Layer 3 of a small transformer language model trained on English Wikipedia (20 layers, counted from 0, width 128).
A neuron's activation on a vector x is SiLU(gate . x) times (in . x), where the dot is the dot product.

Input weights of the MLP neurons that the questions are about. A number n stands for n times 0.0051.
n13 gate: 11 81 -2 -12 8 -23 -23 -37 22 -25 -22 3 48 5 10 -13 -28 3 -30 14 40 -46 21 45 19 -1 -14 5 -28 -25 -7 -39 -3 -34 -21 -16 -6 -32 6 10 12 17 2 12 -16 -41 2 -21 38 31 -38 43 24 -47 -49 19 13 29 14 -21 11 29 17 38 -19 10 16 -54 -32 37 3 18 -28 42 -32 17 -32 22 -30 33 -52 43 -20 -7 -29 -13 4 -49 4 -77 -10 -34 -14 -22 16 3 19 -40 20 -28 -10 -17 -19 19 -60 34 14 -6 23 -49 8 12 45 -6 -11 -19 -10 -14 -8 -14 -2 -8 -36 21 17 30 3 -5
n67 gate: 13 20 2 9 44 39 -6 -7 -28 -24 -38 19 0 -9 -32 -55 7 -36 -16 17 35 -42 -30 6 -10 -19 62 -28 -6 -42 -30 -2 -40 -1 -16 3 11 -26 -21 -11 7 12 -31 -15 10 -12 13 -30 48 -22 -10 28 62 1 -44 -21 -16 -16 39 7 -13 -25 -20 10 -5 -19 12 7 32 13 -15 45 -52 -18 32 -27 -9 -24 -34 -35 10 -40 19 -11 31 28 -45 -21 38 8 -14 16 -39 -7 -6 23 5 29 32 31 -6 -18 -28 8 -23 -40 23 -35 11 -47 54 -39 51 35 6 15 -32 -20 -30 -11 -24 -11 39 20 -59 -40 2 21
n111 gate: 14 9 12 24 6 6 -10 37 25 -1 -5 -5 11 48 74 -10 -9 29 3 2 55 22 22 74 -74 14 -35 -30 15 -15 -7 -35 30 -36 33 -10 31 -1 3 -22 37 -17 -33 -22 -13 40 12 -9 -13 7 -33 16 -17 -4 -13 19 8 24 -17 -21 45 21 -3 35 -50 -7 -39 8 -9 -14 43 -55 -2 14 -9 39 11 16 21 -9 -34 12 -67 47 10 -37 34 -7 -39 -24 -25 34 -26 -17 60 -11 13 51 -17 -19 7 -36 -12 13 -34 -31 -2 56 -13 -32 -2 39 -30 -34 26 18 15 28 6 -13 19 -59 28 -26 23 4 10 9
n118 gate: -65 -14 -20 32 -39 40 22 6 -11 -23 4 56 -34 34 -6 -23 -16 4 6 -25 -2 -52 13 -5 -15 50 4 0 10 36 15 46 -33 -17 72 -52 -44 2 -11 -7 26 31 -47 -50 -4 48 2 21 22 -37 6 -6 23 -35 18 8 -19 3 -2 -24 -50 14 4 -33 -2 -37 -5 -39 -38 13 -10 24 6 21 20 -7 40 -24 25 -17 4 13 -32 24 -2 2 64 -39 8 -3 -43 11 20 -62 8 -42 68 -66 -30 43 -10 35 36 15 -78 -9 54 26 26 -8 -2 -19 -16 -18 41 8 -25 8 -19 -40 2 -15 11 -6 4 23 14 17
n126 gate: 20 11 4 17 21 2 12 11 -54 -18 -67 -17 -10 -1 -28 -17 42 28 -14 -6 -39 -2 -13 -26 -15 -4 23 -31 -57 -29 -35 29 46 4 -12 -26 -10 19 18 6 -40 28 22 -6 7 -17 -18 16 17 -23 54 -30 -40 41 -57 -36 41 -42 24 53 -8 -29 -43 36 -13 21 -37 19 22 -27 -22 41 29 -23 -69 43 -2 -4 15 -10 20 -12 -10 14 13 -51 17 -31 5 4 68 80 14 23 -23 -18 16 -11 9 29 69 8 28 20 9 -33 52 -11 22 8 44 -48 3 -60 2 -19 4 -28 6 36 -18 5 16 -58 27 -41 -23 16
n145 gate: 35 17 -29 -17 -17 2 21 -11 34 32 -66 -53 -10 16 27 -8 -35 -19 11 36 54 30 0 -10 -13 62 -19 -8 0 8 -29 -38 -17 10 -25 -38 -16 -11 -46 1 18 -18 27 -7 -6 -20 15 -50 -14 2 14 -17 -59 6 25 -11 -26 -41 -16 -20 51 25 -35 -15 -6 8 -32 -10 20 2 -22 -4 54 74 3 -14 -22 -1 -18 18 -84 -11 35 -7 17 9 18 -42 8 -61 16 -7 -25 9 -1 4 -59 0 -18 25 -16 -31 11 59 -35 5 15 7 -31 -4 44 27 16 -35 2 3 9 -46 -29 -2 36 2 46 2 -10 62 8 16
n148 gate: 7 24 -22 1 -46 -9 29 -39 -26 12 -43 -6 22 2 34 -68 -21 28 40 47 -26 -73 -2 -6 -64 -20 -13 -6 -31 1 -20 48 -3 7 18 24 1 20 17 15 -38 28 -57 -37 19 2 -20 -8 6 16 32 -7 45 -33 10 -38 6 -86 29 -33 11 13 -2 -20 33 3 -29 -23 -12 7 12 -17 25 27 58 8 -11 12 46 12 12 -28 -20 -43 -22 16 60 -20 41 -63 11 11 -23 18 -14 18 52 -41 -2 23 13 4 70 -31 -23 -40 18 -21 10 52 23 -24 24 -19 1 27 -54 -6 -19 37 -43 9 -27 46 6 31 -1 26
n170 gate: 39 17 -31 -43 -21 -49 7 24 -18 20 24 -26 25 8 19 40 33 -38 -3 -4 26 22 3 -41 29 -22 42 7 44 12 7 16 -22 -51 -11 -64 28 -2 2 33 3 15 3 -57 -10 -21 -24 50 33 -26 -44 17 48 -50 -35 41 24 -5 -22 58 -13 38 10 7 16 -6 -30 -41 36 -20 7 -19 18 -37 16 -16 -30 -19 -72 -19 -22 7 17 -29 22 1 -5 -43 30 18 -4 37 -7 31 -20 -26 21 -17 10 -12 -26 -40 10 -2 -33 -3 18 17 5 -26 -19 10 0 2 0 46 22 -20 -29 -18 -3 -20 41 17 23 -15 23 -40
n174 gate: -16 0 -5 -4 -40 52 -48 -26 5 -33 -61 -37 -9 37 -4 23 -14 43 -22 31 12 5 -27 26 17 -44 18 -32 -20 -50 23 4 -19 -33 60 -68 -29 32 -30 11 -10 43 11 -33 30 -43 -31 36 -14 27 48 6 -4 -9 21 -14 -23 -7 -27 -3 24 -25 3 29 -14 10 -32 -70 1 -23 -53 -12 19 20 39 -14 11 22 -1 28 45 64 29 -15 -8 8 12 23 2 -4 5 4 18 12 -20 2 33 29 -4 -39 -1 29 -42 -58 -16 -32 -27 8 7 23 -22 -66 15 -12 -10 55 -20 11 -31 28 -2 -14 37 -46 35 -44 18 21
n13 in: -24 3 14 -63 6 33 -10 43 46 17 12 -37 -30 7 -7 3 45 27 2 12 5 -7 -45 -36 -2 -6 -30 -23 -10 29 -40 -3 0 14 -20 23 -18 -36 24 19 -20 -42 -23 28 2 9 -8 24 -30 41 66 1 -16 21 -28 6 -31 -26 14 -24 -26 42 -33 -18 -19 34 -19 7 -32 9 -5 17 6 -13 30 -50 -8 -45 -2 -51 7 -21 57 -15 36 8 27 12 -7 54 44 -6 -3 -41 -6 -1 -73 -4 22 22 4 32 -17 6 -17 26 -2 -14 39 13 -10 -2 -22 -28 10 -13 44 14 -12 23 -12 37 25 0 6 -22 13 1
n67 in: 15 54 27 28 -44 -17 -18 24 51 -23 -55 -14 13 -43 5 4 -4 -36 -6 1 31 3 -31 15 -29 -23 23 5 -30 -5 -41 -19 -52 35 -18 26 36 -28 0 6 61 26 5 -14 52 -47 -40 20 34 4 16 -21 -9 -53 -2 -32 -3 23 -23 30 -7 -35 45 -1 5 -32 -16 -32 36 8 15 -23 -4 16 63 -3 -9 19 -22 -2 -3 -39 -19 2 11 10 17 9 -4 -7 42 20 12 35 11 22 -8 8 49 43 -4 -16 14 -3 12 25 -16 -16 13 35 -19 5 7 20 26 -8 -14 -21 -48 -34 -45 -14 -2 8 -11 -7 27 -19
n111 in: -1 -19 -2 36 57 -61 18 -4 -3 -45 -26 -8 23 33 23 48 41 32 -18 58 -20 7 18 28 -25 -20 -4 24 7 9 26 -22 54 15 -32 -31 28 -27 14 -14 43 -50 12 -27 20 10 -14 0 26 46 -81 25 -8 -16 11 -8 3 4 -30 -30 22 2 20 -1 -48 -46 -33 0 -16 -9 50 -2 23 17 3 5 13 44 -38 0 7 -15 -3 -19 -3 -61 -19 -23 9 -1 47 -16 -52 -58 53 8 -58 -10 16 -6 2 -45 -1 33 24 25 -27 60 -8 -16 -34 42 8 9 -14 51 0 -3 -22 -29 32 -7 -20 9 7 -38 -2 30
n118 in: -40 -43 28 -1 -8 63 18 3 -25 -28 52 12 -13 1 -15 -5 -17 -20 -7 -37 -7 -13 -6 17 37 16 -29 -36 2 44 28 12 31 11 53 -30 -86 20 -34 -42 -17 -22 -41 18 -39 2 -1 -9 16 -20 -19 -19 -17 -38 28 -5 -13 36 -25 11 -12 25 28 -28 -13 7 2 -9 -38 -7 -37 22 13 49 22 -21 68 10 18 32 -27 -47 7 57 10 -21 40 -2 -2 -16 1 -34 40 -27 -1 -43 7 -61 -35 -5 -47 -6 24 0 5 -16 14 -27 9 -27 -27 -5 23 -33 -15 -4 -29 20 -5 6 34 -15 8 -23 6 -5 21 -17
n126 in: 2 26 50 41 38 40 -13 -10 -56 9 -14 -47 -30 7 -25 -9 13 -10 3 13 -29 16 -18 46 -39 -13 -32 -16 -20 3 18 27 13 -4 -23 -19 9 27 50 13 10 -1 -17 -37 29 -44 17 13 -45 44 27 -38 7 8 5 -15 31 -50 -7 24 5 -51 -45 1 -22 -9 -32 8 2 1 26 5 -33 21 14 27 14 -39 -17 -1 -39 0 7 28 23 -37 23 37 -3 -21 -21 3 -17 -26 -54 -35 -12 3 -12 77 55 4 10 -28 11 -19 24 -26 45 9 68 -39 19 -32 57 -35 20 -66 3 10 -46 5 0 -2 19 -25 10 -73
n145 in: 15 51 -16 -19 17 40 -47 -42 24 47 -50 -9 28 44 -42 2 -19 -39 8 18 56 0 -38 -36 -10 47 -53 2 6 15 -18 -1 -18 24 -19 25 -51 -2 -40 22 78 9 -31 18 30 -20 58 -26 7 37 8 -47 -11 6 25 -19 6 -35 -9 -11 22 38 -58 -39 -3 -10 7 -12 12 -38 -20 41 15 61 -50 -10 -16 -31 35 -8 -95 41 43 12 13 18 38 -31 -38 -30 12 -9 -23 45 25 -1 -49 -23 -7 -6 -22 -36 -12 3 -24 29 14 6 21 -5 24 1 -3 -37 4 47 52 -11 -39 2 28 30 50 29 -11 7 -28 -5
n148 in: -12 -61 7 8 -47 -30 20 -53 -15 -24 -18 -11 19 6 -28 42 -24 10 -21 11 -8 -18 -29 -16 32 25 -60 -65 -3 56 -44 31 44 0 5 27 -35 -12 7 8 21 17 14 25 21 -42 -41 -1 10 26 -26 53 -4 6 -13 17 17 3 -9 37 -29 3 -22 17 -9 -8 43 17 3 6 3 24 -15 -6 -4 28 -16 5 -23 6 20 18 -4 9 58 17 -29 -36 -11 -55 -28 -49 9 27 8 20 -8 -4 -7 -50 6 -18 -28 -3 -11 -4 31 7 48 -22 7 -38 -3 13 -30 -23 0 -39 -46 -42 -90 -59 14 6 -52 22 28 -23
n170 in: -36 -11 -13 14 -21 -32 20 -23 -31 -6 -23 26 -47 -31 -31 -12 5 -22 11 -31 -37 46 33 -24 10 -24 5 -22 11 -6 -24 -23 21 -48 -50 3 -15 30 66 -7 -14 -8 -30 -14 2 -16 19 36 -44 -25 -32 -25 22 -13 -19 -37 -7 41 -30 -17 45 26 16 56 33 -71 30 -3 30 -42 50 42 10 -22 -23 -20 -19 -34 -50 -5 15 -14 1 4 22 11 10 2 14 2 18 -20 -2 -67 -37 -11 -16 2 -5 -9 -8 -36 -17 -17 -22 -33 -43 -33 17 12 6 -47 -36 7 28 9 32 14 0 29 7 17 -40 19 -28 -22 21 28
n174 in: -23 47 -38 -30 21 39 -34 33 -16 -42 -51 31 8 19 16 -10 37 9 10 21 33 20 -6 -1 65 -32 43 -13 3 -36 -32 53 38 5 54 -30 -3 18 12 23 -13 3 7 -33 32 24 -34 1 -15 1 5 -12 42 21 2 -25 -43 -3 13 -6 11 5 3 37 46 2 -10 -3 -21 -26 -16 35 8 55 2 -28 41 -55 21 6 -13 49 8 -47 9 38 25 55 -1 -2 48 9 16 10 -3 -27 43 -17 -10 -16 30 30 12 -2 -71 30 -15 34 58 23 -33 1 47 17 8 -6 -23 -56 -16 4 -21 -19 11 -54 -20 -60 -7 58

Each question shows a token from some text and the vector x that enters the MLP there. A number n stands for n times 0.031.

" the": -2 -25 -8 -18 17 21 -5 10 13 6 -12 7 23 0 24 17 3 19 -2 -18 22 2 25 15 57 -1 -8 14 4 11 -6 10 -2 -5 -44 -27 28 -2 -1 -10 -8 19 -9 -25 7 8 15 -8 -14 30 -4 -4 21 30 10 15 8 -33 -20 -16 -17 -8 4 4 32 -10 7 2 28 3 14 2 19 28 -14 7 -15 18 6 7 22 -12 -26 28 -7 -5 -23 19 19 2 -7 -5 -1 -7 -9 22 -7 3 0 -10 -21 -5 13 21 7 -12 9 46 -12 9 -8 -13 -23 -19 16 9 6 15 -17 15 -32 4 0 -18 -15 -5 -1 -16
The neuron with the highest activation: n111

"B": -16 -25 -14 -13 24 -7 11 14 33 -12 -1 -3 -5 -49 -7 0 22 32 -20 -29 8 -4 -24 -26 19 -11 -35 8 11 10 31 -12 3 -2 -17 0 -5 -2 0 1 -29 18 -14 9 16 3 -7 -21 -4 4 -32 8 15 14 -15 15 6 2 -4 4 -9 -49 -30 43 -3 13 -11 9 18 -13 -18 -15 4 20 13 -5 -3 14 15 14 9 -7 -21 29 2 34 -7 19 14 -32 -6 18 0 16 1 21 -12 9 -13 10 -5 18 22 3 18 4 13 12 -2 17 13 38 15 14 1 -12 1 -22 -19 14 -4 -2 17 -32 -1 -11 -34 -26
The neuron with the highest activation: n170

" comp": -4 -36 -19 21 39 1 20 2 41 -4 3 -23 30 20 -21 -4 -37 6 -1 -4 -7 -6 -25 35 -13 10 -11 39 7 0 -2 -54 -9 11 -9 -7 22 -9 -14 -17 -11 20 -13 1 25 55 -4 2 -3 21 10 -16 -6 19 -4 6 -12 1 7 -6 7 -7 -1 5 12 -4 33 16 1 -12 -11 -19 -1 14 25 15 -25 -1 -7 3 4 33 -5 31 -22 -14 3 7 13 25 9 2 22 -5 19 5 -5 -5 1 -5 14 3 13 23 6 15 8 11 -1 13 25 16 -28 17 -8 -12 6 -16 -19 -36 -22 15 -29 -47 -15 11 18 -26
The three highest activations, in order: n111, n170, n174

"\n": -13 -6 28 -3 10 12 -10 28 13 -4 20 -13 7 17 -20 16 18 12 0 -16 33 -20 -13 4 13 -22 -1 -7 1 2 -9 23 0 5 -40 -22 -3 -3 -1 -19 11 3 -5 -19 10 25 -23 14 1 17 3 -10 35 33 -16 0 22 -20 -12 -14 16 -1 13 7 20 -2 8 15 25 9 10 17 30 13 6 -2 -3 23 -28 9 -4 -20 -23 29 4 7 -20 12 22 -14 -7 -20 -12 -25 -2 43 -5 -23 3 1 7 10 27 -26 20 -2 -9 34 -14 4 23 -1 -15 32 1 0 -29 -11 -20 31 -24 1 7 -8 -1 6 2 -16
The neuron with the highest activation: n67

"s": -12 -17 -13 -26 16 28 8 7 16 -13 -15 8 27 -9 14 14 -5 3 -22 -8 15 -8 -2 -20 21 6 -6 22 9 9 4 -14 -37 -3 -50 -13 23 -2 -6 -6 -23 19 -6 -27 7 -10 13 6 -18 13 16 22 11 38 25 19 4 -33 -28 -19 9 3 16 -6 23 -3 6 -14 32 -10 6 16 6 20 -14 6 -5 13 -6 10 1 -20 -11 3 9 12 -8 4 30 -4 -2 -8 -11 -23 3 24 -6 -13 -20 -4 -18 45 9 14 -5 -13 17 39 0 2 -28 -16 -18 -12 13 -26 -25 -6 -27 39 -18 -6 6 -26 -6 -18 -12 3
The neuron with the highest activation: n174

"T": -20 -18 5 -9 13 -6 -6 18 3 -10 -13 2 18 -21 -8 -5 -32 25 -7 -31 14 -11 -29 -7 15 -14 6 -4 -2 12 25 -8 -26 26 -19 -13 -8 -22 24 -18 -7 19 -21 23 -3 6 -9 -31 -5 19 -25 -14 4 10 -9 0 4 -50 1 16 -2 -45 -13 23 23 8 13 6 16 -17 -9 -7 14 18 15 12 -29 29 14 16 17 19 -15 8 0 25 8 8 11 -14 -21 12 20 18 15 17 -24 -11 -12 8 4 25 23 -14 24 11 38 27 11 -2 8 -3 15 4 6 0 -24 9 3 21 -8 5 -15 -43 -16 -33 1 -25
The neuron with the highest activation: n126

" con": 8 -29 21 26 12 19 4 13 -22 3 -9 -11 47 7 5 0 8 -2 -17 -7 15 -11 11 -9 13 -20 -15 8 -4 19 3 -18 1 -3 -30 -10 11 -4 -26 18 -23 24 -12 -24 -9 27 0 -3 -4 37 -36 -27 5 3 -19 20 -6 8 -27 -6 16 -18 3 21 20 -2 1 0 34 -17 12 22 10 2 36 -6 5 2 -18 20 -1 -11 -19 31 -31 -19 -10 -4 -8 -5 27 9 14 -1 15 35 22 -26 3 -11 1 1 5 -34 4 -10 14 -1 15 3 -4 29 -7 20 15 1 -3 -20 3 -3 13 8 -11 -22 -9 -32 -27 -47
The neuron with the highest activation: n111

")": -22 13 1 -30 13 -10 -1 19 4 -19 18 35 14 -10 -17 1 26 9 -1 -36 24 -5 10 -21 13 -29 -15 9 -18 25 31 -17 4 -17 -40 -16 2 -21 4 13 5 17 12 -17 24 11 3 -3 -16 15 -15 -20 35 26 -11 -6 19 -9 -3 -10 20 0 16 -15 -27 -5 7 -18 42 9 -15 -11 11 8 1 -4 -35 13 -21 9 -11 -9 -25 19 -3 -4 -9 7 2 -15 0 22 -19 -2 -23 28 -13 -7 -3 -10 0 -1 29 -11 7 9 14 43 6 1 -1 30 8 -12 -4 -14 -40 -1 -10 15 -16 10 25 -23 -6 1 1 -17
Which two neurons fire most, strongest first? n118, n148

" f": -11 -16 -15 -22 23 14 11 -1 -17 -3 9 -3 27 -18 -11 3 5 26 -24 -5 17 18 -6 -2 3 -2 -2 13 23 14 11 -4 -1 20 -5 8 10 -7 -3 5 -4 25 14 -34 18 53 12 -2 -7 13 -24 -7 -8 5 -31 6 12 -12 -11 8 -11 -36 25 14 53 -8 33 11 14 -21 -2 1 -7 9 16 18 -20 19 -3 24 5 -22 -5 16 23 -17 -4 -11 7 3 -3 -8 24 9 11 29 1 -16 -33 -3 -9 16 13 -17 19 13 17 -21 8 1 -8 4 -36 28 -10 -16 -20 12 -28 -27 4 0 1 -26 -23 -29 -19 -41
The neuron with the highest activation: n13

" family": -19 -6 -8 -16 20 15 10 -19 32 3 -4 -16 25 -6 8 13 -15 28 -25 -17 -4 -6 10 8 -4 -9 -10 -19 -2 17 5 -53 -1 -36 -5 -23 2 -6 -20 -8 -2 27 25 -21 19 -2 8 11 30 14 -39 3 -4 9 -3 9 21 -25 0 -11 7 -17 4 -10 26 -22 14 8 14 6 20 -13 -10 14 -2 12 16 12 -11 -17 19 -2 -25 22 11 21 -11 -18 8 -28 14 6 -22 -10 29 26 -31 -27 -8 1 -7 27 9 -26 -22 -33 20 45 13 -2 -10 12 3 26 -17 -3 2 -11 -43 -3 -12 -1 -24 -4 -10 7 -6 -14
The most active neuron and its activation: n111, at about 2.1

" o": 3 -32 13 -13 12 4 40 18 -14 -7 -3 -9 12 0 -8 9 1 -15 -3 -19 -15 -9 -10 -12 -6 -12 -26 32 -1 24 -4 -6 7 -13 7 7 11 1 2 1 -20 26 3 -34 35 12 -12 -6 -34 8 -33 -7 1 -5 -8 7 -13 -39 -15 -1 -1 -47 19 -34 28 -33 24 20 33 13 -6 3 21 4 9 12 -26 18 -23 -9 7 19 -11 26 6 9 -7 26 14 -24 -18 1 31 8 18 23 8 -26 -6 -6 12 -9 -3 14 10 17 5 4 0 -4 19 -25 -17 9 -16 6 1 22 -26 -8 -11 24 -14 -11 -22 -40 5 -18
The three highest activations, in order: n148, n13, n145

"ert": -14 -33 -14 -7 12 21 -5 -6 23 0 -16 8 32 4 3 31 22 14 8 -16 2 -3 -26 -8 34 -36 -39 17 2 12 -6 -29 -30 -15 -14 -14 2 -36 20 -16 -39 -6 -21 -20 13 29 25 7 -2 -5 -21 -23 20 18 -34 27 15 1 -7 -6 -3 -1 0 57 27 -25 23 -26 23 -6 -3 -14 8 1 -10 20 -3 16 -3 -2 1 -5 1 -3 15 -1 -10 -2 -7 -12 -11 3 12 -4 -9 4 3 44 21 3 26 15 26 -23 -2 -26 10 2 12 -4 -8 11 -26 -16 -8 -9 -14 13 -28 -16 -6 20 -35 -3 -12 34 -8 8
The neuron with the highest activation: n170

" can": -26 -25 -26 -6 13 39 -4 -19 2 1 32 14 4 -17 5 -6 -8 -4 -7 -5 6 -25 -14 -18 15 -6 -6 23 6 20 15 0 -5 3 -31 -10 -8 -17 0 -9 21 26 6 -17 37 -5 -12 6 -4 7 -16 15 -4 15 -3 1 6 -22 -23 -4 -24 -5 -6 27 7 -15 18 -26 -1 1 35 22 14 8 -17 28 3 18 -30 2 28 11 -37 5 4 5 -24 12 -10 -39 -11 -15 51 16 23 21 -19 0 -7 -36 15 -3 16 -11 10 18 -16 27 5 1 -6 31 -20 -3 -7 -10 8 29 -23 -4 -6 5 -13 3 -13 0 -10 -33
Which two neurons fire most, strongest first? n126, n174

"ran": -1 -29 17 -18 16 14 9 17 20 9 -22 -9 48 -14 9 15 23 -7 5 -31 12 -6 -23 11 18 4 -18 36 10 22 -17 15 -35 11 -42 -10 18 -29 13 11 3 5 7 19 18 5 -12 11 25 2 -29 8 13 4 -9 10 -1 -5 -39 26 -10 7 -16 36 20 -12 1 -5 23 9 -1 4 36 17 21 -8 6 12 0 -20 27 -2 -20 -8 -6 -9 -7 -19 -27 40 8 2 -6 -31 2 26 -28 14 -16 2 12 8 21 17 -4 11 18 12 3 3 20 -2 -9 6 20 -3 31 -2 9 4 -24 17 -28 3 -17 22 -25 5
The neuron with the highest activation: n118

",": -8 -1 -21 -15 10 9 -5 19 -4 -2 5 15 13 -2 9 16 -18 3 12 -29 38 -1 -17 -48 34 -5 -29 1 14 4 21 -13 -1 -15 -32 -19 19 -30 -17 10 7 20 -11 -29 -1 24 -1 22 20 26 0 1 1 30 -2 34 8 -32 -15 3 3 -11 9 9 12 2 9 -5 32 23 -7 21 2 13 -8 8 -35 33 -22 2 17 2 -8 21 5 -1 -13 5 16 -20 14 15 -16 -15 8 32 10 1 -5 3 2 0 22 -26 -16 -13 2 28 15 14 2 -4 1 -7 -6 -32 -43 4 -4 26 -21 11 -5 -18 -4 13 22 -25
The neuron with the highest activation: n148

" between": -13 -21 -1 -4 8 9 26 -19 26 -24 3 9 7 -5 25 -5 11 -7 12 -21 9 -9 1 -7 19 7 -11 -9 2 29 21 1 -1 14 -53 -16 18 -32 -17 0 10 22 7 -33 13 34 6 -13 -6 25 7 -25 39 27 -3 28 11 -30 -20 8 -20 -8 -6 13 2 -23 0 -20 23 -14 -13 26 8 30 2 -14 12 31 -21 9 8 -17 -16 18 9 2 -16 -24 -1 33 4 0 -13 1 10 26 45 -18 -3 -11 0 3 -17 14 15 12 -1 14 3 -20 10 50 -11 37 2 -7 6 -3 -16 0 -10 2 -6 -20 2 3 -15 -6
The neuron with the highest activation: n126

" of": 4 -15 -13 -21 1 41 35 10 -5 -28 -6 13 -12 -19 -6 6 -30 13 1 -22 30 4 6 -36 45 -13 -24 2 12 14 13 10 -19 -9 -39 -26 10 -9 -12 -4 13 26 5 -13 9 15 4 18 -10 13 4 -9 23 22 20 11 -1 -37 -1 -2 -2 -8 -17 22 -5 -6 -20 -10 33 -1 -16 16 12 26 0 -2 12 11 -5 8 19 -7 -22 -5 -6 14 -24 5 5 3 9 -23 1 -21 4 28 0 -7 -20 10 -9 20 -3 15 15 -2 -12 53 10 -6 8 20 -11 16 -5 -9 -18 -14 -17 0 -3 26 -11 -24 -18 16 -8 -18
The most active neuron and its activation: n174, at about 0.35

" and": -4 -5 -3 -26 19 13 13 6 -11 -17 13 12 2 -9 17 17 -9 15 17 -12 27 1 6 -7 32 -12 -23 5 15 9 18 -7 6 -9 -48 -20 8 -16 2 15 22 13 -8 -27 -6 16 2 -1 19 12 -3 3 24 35 18 20 8 -33 -18 -23 25 -6 10 19 27 6 -2 0 16 15 -6 9 3 28 -9 7 -8 19 1 4 24 12 -21 19 34 2 -21 29 27 -14 -4 -7 16 -9 8 33 10 -5 12 14 -14 16 24 4 -9 -3 1 41 8 12 -4 -24 -17 -4 7 -27 -39 11 -28 16 -11 27 -17 -13 -13 29 -13 -15
The three highest activations, in order: n148, n67, n126

"ar": -3 -38 -25 -1 7 -12 3 35 6 -17 8 30 26 -2 2 31 17 11 3 -39 3 -31 7 -15 25 -22 -7 16 -26 12 -14 8 -13 5 -37 -15 0 1 35 17 -8 16 15 -28 20 13 23 -4 14 -11 -9 7 2 20 -3 12 7 -18 9 9 1 -5 -5 -7 11 17 25 -22 14 -4 -13 5 15 18 19 -20 1 31 -1 6 13 -18 -3 21 1 9 0 0 -15 -22 -17 -12 13 -9 4 36 -62 -2 9 -3 0 18 8 16 -7 -22 11 -13 13 3 -44 27 -16 11 -29 9 23 11 -26 7 -17 26 -26 -11 -6 5 -4 8
The most active neuron and its activation: n126, at about 0.42

" un": 9 -36 3 17 7 20 -14 39 -24 5 -3 12 12 -15 -13 15 21 20 -23 -28 4 -9 -12 -4 7 -21 10 29 7 20 -16 -6 -10 8 -9 -2 28 9 6 11 -42 -1 1 -36 22 9 -5 2 -25 38 -15 -10 13 29 -14 -12 5 -33 -36 11 -4 -19 14 13 26 3 3 -19 6 0 10 20 9 -5 16 -22 -5 22 4 19 16 9 -29 9 -11 -10 -7 7 3 4 8 -3 24 -47 11 17 0 -12 1 -26 12 -5 -3 -29 0 5 16 21 10 -9 11 4 -33 -3 -21 -8 4 40 -22 -3 4 23 -13 8 -6 -23 -5 -52
The three highest activations, in order: n145, n170, n126

" December": -26 -3 3 -29 9 14 20 -7 17 2 3 22 2 -5 15 11 2 51 -12 4 15 -1 1 -11 19 -21 -23 21 9 15 -1 -26 9 8 -23 0 -10 15 -8 14 1 20 -5 -5 -19 10 -6 -16 -12 20 -14 5 25 14 -18 16 26 0 22 29 11 1 16 7 42 -12 18 5 16 -29 -17 22 -19 23 15 -17 -9 19 -31 20 2 -15 -23 1 6 -9 -28 17 -17 43 -30 13 -15 -13 3 31 0 7 -11 -4 11 9 16 25 -8 9 16 8 -6 -11 20 52 1 8 8 -6 -22 -8 -8 9 -17 33 7 9 -5 20 -10 -20
The three highest activations, in order: n126, n118, n145

" use": 10 -10 -3 -2 10 21 -16 19 24 -19 9 -9 30 -30 25 23 3 23 -46 -9 2 -29 -24 -14 12 -29 -38 18 2 25 18 -33 1 11 -28 -17 8 15 -3 -3 -6 7 -4 -52 1 15 4 -15 9 7 -3 23 9 7 -5 15 -7 -10 8 7 16 -15 -1 5 -12 -19 -32 -20 29 8 22 2 25 16 -2 48 6 17 -31 -3 3 20 -16 0 -14 -2 -24 -15 14 -29 3 -7 -1 -8 16 19 0 -21 4 21 8 16 25 0 -13 -7 -21 21 8 -16 -7 37 -1 2 -5 -11 -5 37 -2 21 -3 -6 -13 -7 -12 -17 11 -29
The neuron with the highest activation: n111

"0": -16 -27 11 -7 17 8 -3 15 26 -26 -21 -6 8 -11 14 27 16 8 29 -16 23 -21 -12 -33 -3 -11 -15 30 -2 -9 -9 -25 -5 19 -32 -15 -18 -7 -19 -12 5 9 7 -12 -8 -21 7 12 12 29 18 21 0 32 7 4 30 -11 5 -21 21 -30 18 4 9 -11 -7 -16 28 -1 -14 -2 33 -5 14 -29 -20 18 -12 -4 23 -26 -20 9 -25 0 -9 1 7 18 -4 24 -8 -12 19 18 -4 3 -30 -7 -23 20 41 -5 -12 -12 -11 2 -3 -19 23 -6 3 -5 -9 -13 -4 -5 4 -9 -15 20 -11 -21 -34 -17 -16 -17
The three highest activations, in order: n67, n118, n170

"ome": 0 -30 16 -31 -11 7 2 25 8 -8 8 23 31 15 -2 32 -9 4 -3 8 -11 -43 2 16 30 27 -46 -42 -7 -11 8 29 -7 -8 -13 -16 2 -54 24 3 -22 8 2 -13 -14 7 -7 -10 -7 5 -16 2 -1 21 -21 10 18 -36 -25 33 5 6 5 22 16 6 -21 -2 15 -14 12 18 -13 20 0 -33 -11 32 -6 -9 36 -3 -11 15 -5 -12 -2 -21 -18 2 -17 6 19 7 4 22 -12 -1 10 21 18 25 -8 -20 -11 14 -4 22 6 9 12 44 -8 -9 6 -10 -6 -6 -27 11 2 -1 -27 -16 -15 -8 13 -21
The most active neuron and its activation: n13, at about 0.29

" cl": -3 -38 -12 -12 14 23 12 -16 -8 9 13 -3 28 26 -3 -12 -19 9 2 -6 6 18 -4 9 13 -10 -16 23 28 -14 1 -30 -18 17 -8 -14 3 -10 -14 -12 -16 11 -12 -14 28 4 8 -28 -15 8 -15 8 22 22 -39 -5 -16 -1 -14 40 -8 -24 24 2 5 -13 4 -8 29 -10 -26 -1 19 11 7 18 -3 18 -10 1 40 18 -28 18 8 -22 10 8 10 19 -12 -1 8 -12 10 19 -14 -13 -7 1 4 -11 2 34 21 -12 24 4 -14 20 30 18 -22 9 -11 -17 -26 -9 -15 -28 -8 39 -24 0 -20 24 -27 -12
The three highest activations, in order: n174, n13, n170

"===": 2 -28 2 8 30 26 8 13 17 -32 -11 -1 -12 -12 2 -6 24 20 -8 -10 18 -19 -19 -6 26 -1 -33 -2 -8 8 21 -7 12 6 -43 -13 16 5 -9 1 13 1 -9 -11 17 1 -11 15 10 -8 18 -13 29 18 -12 11 3 -16 -8 -13 -7 -13 19 19 5 -21 42 -14 20 -7 -20 15 16 -11 1 22 -42 34 0 -34 -7 -33 -19 34 6 11 -6 0 -16 -19 -9 -28 -7 2 24 21 11 -8 4 -2 -9 6 25 -15 14 -20 21 42 10 -13 29 7 -4 32 20 17 2 20 -3 2 8 8 34 -30 -1 14 -8 -15
The neuron with the highest activation: n67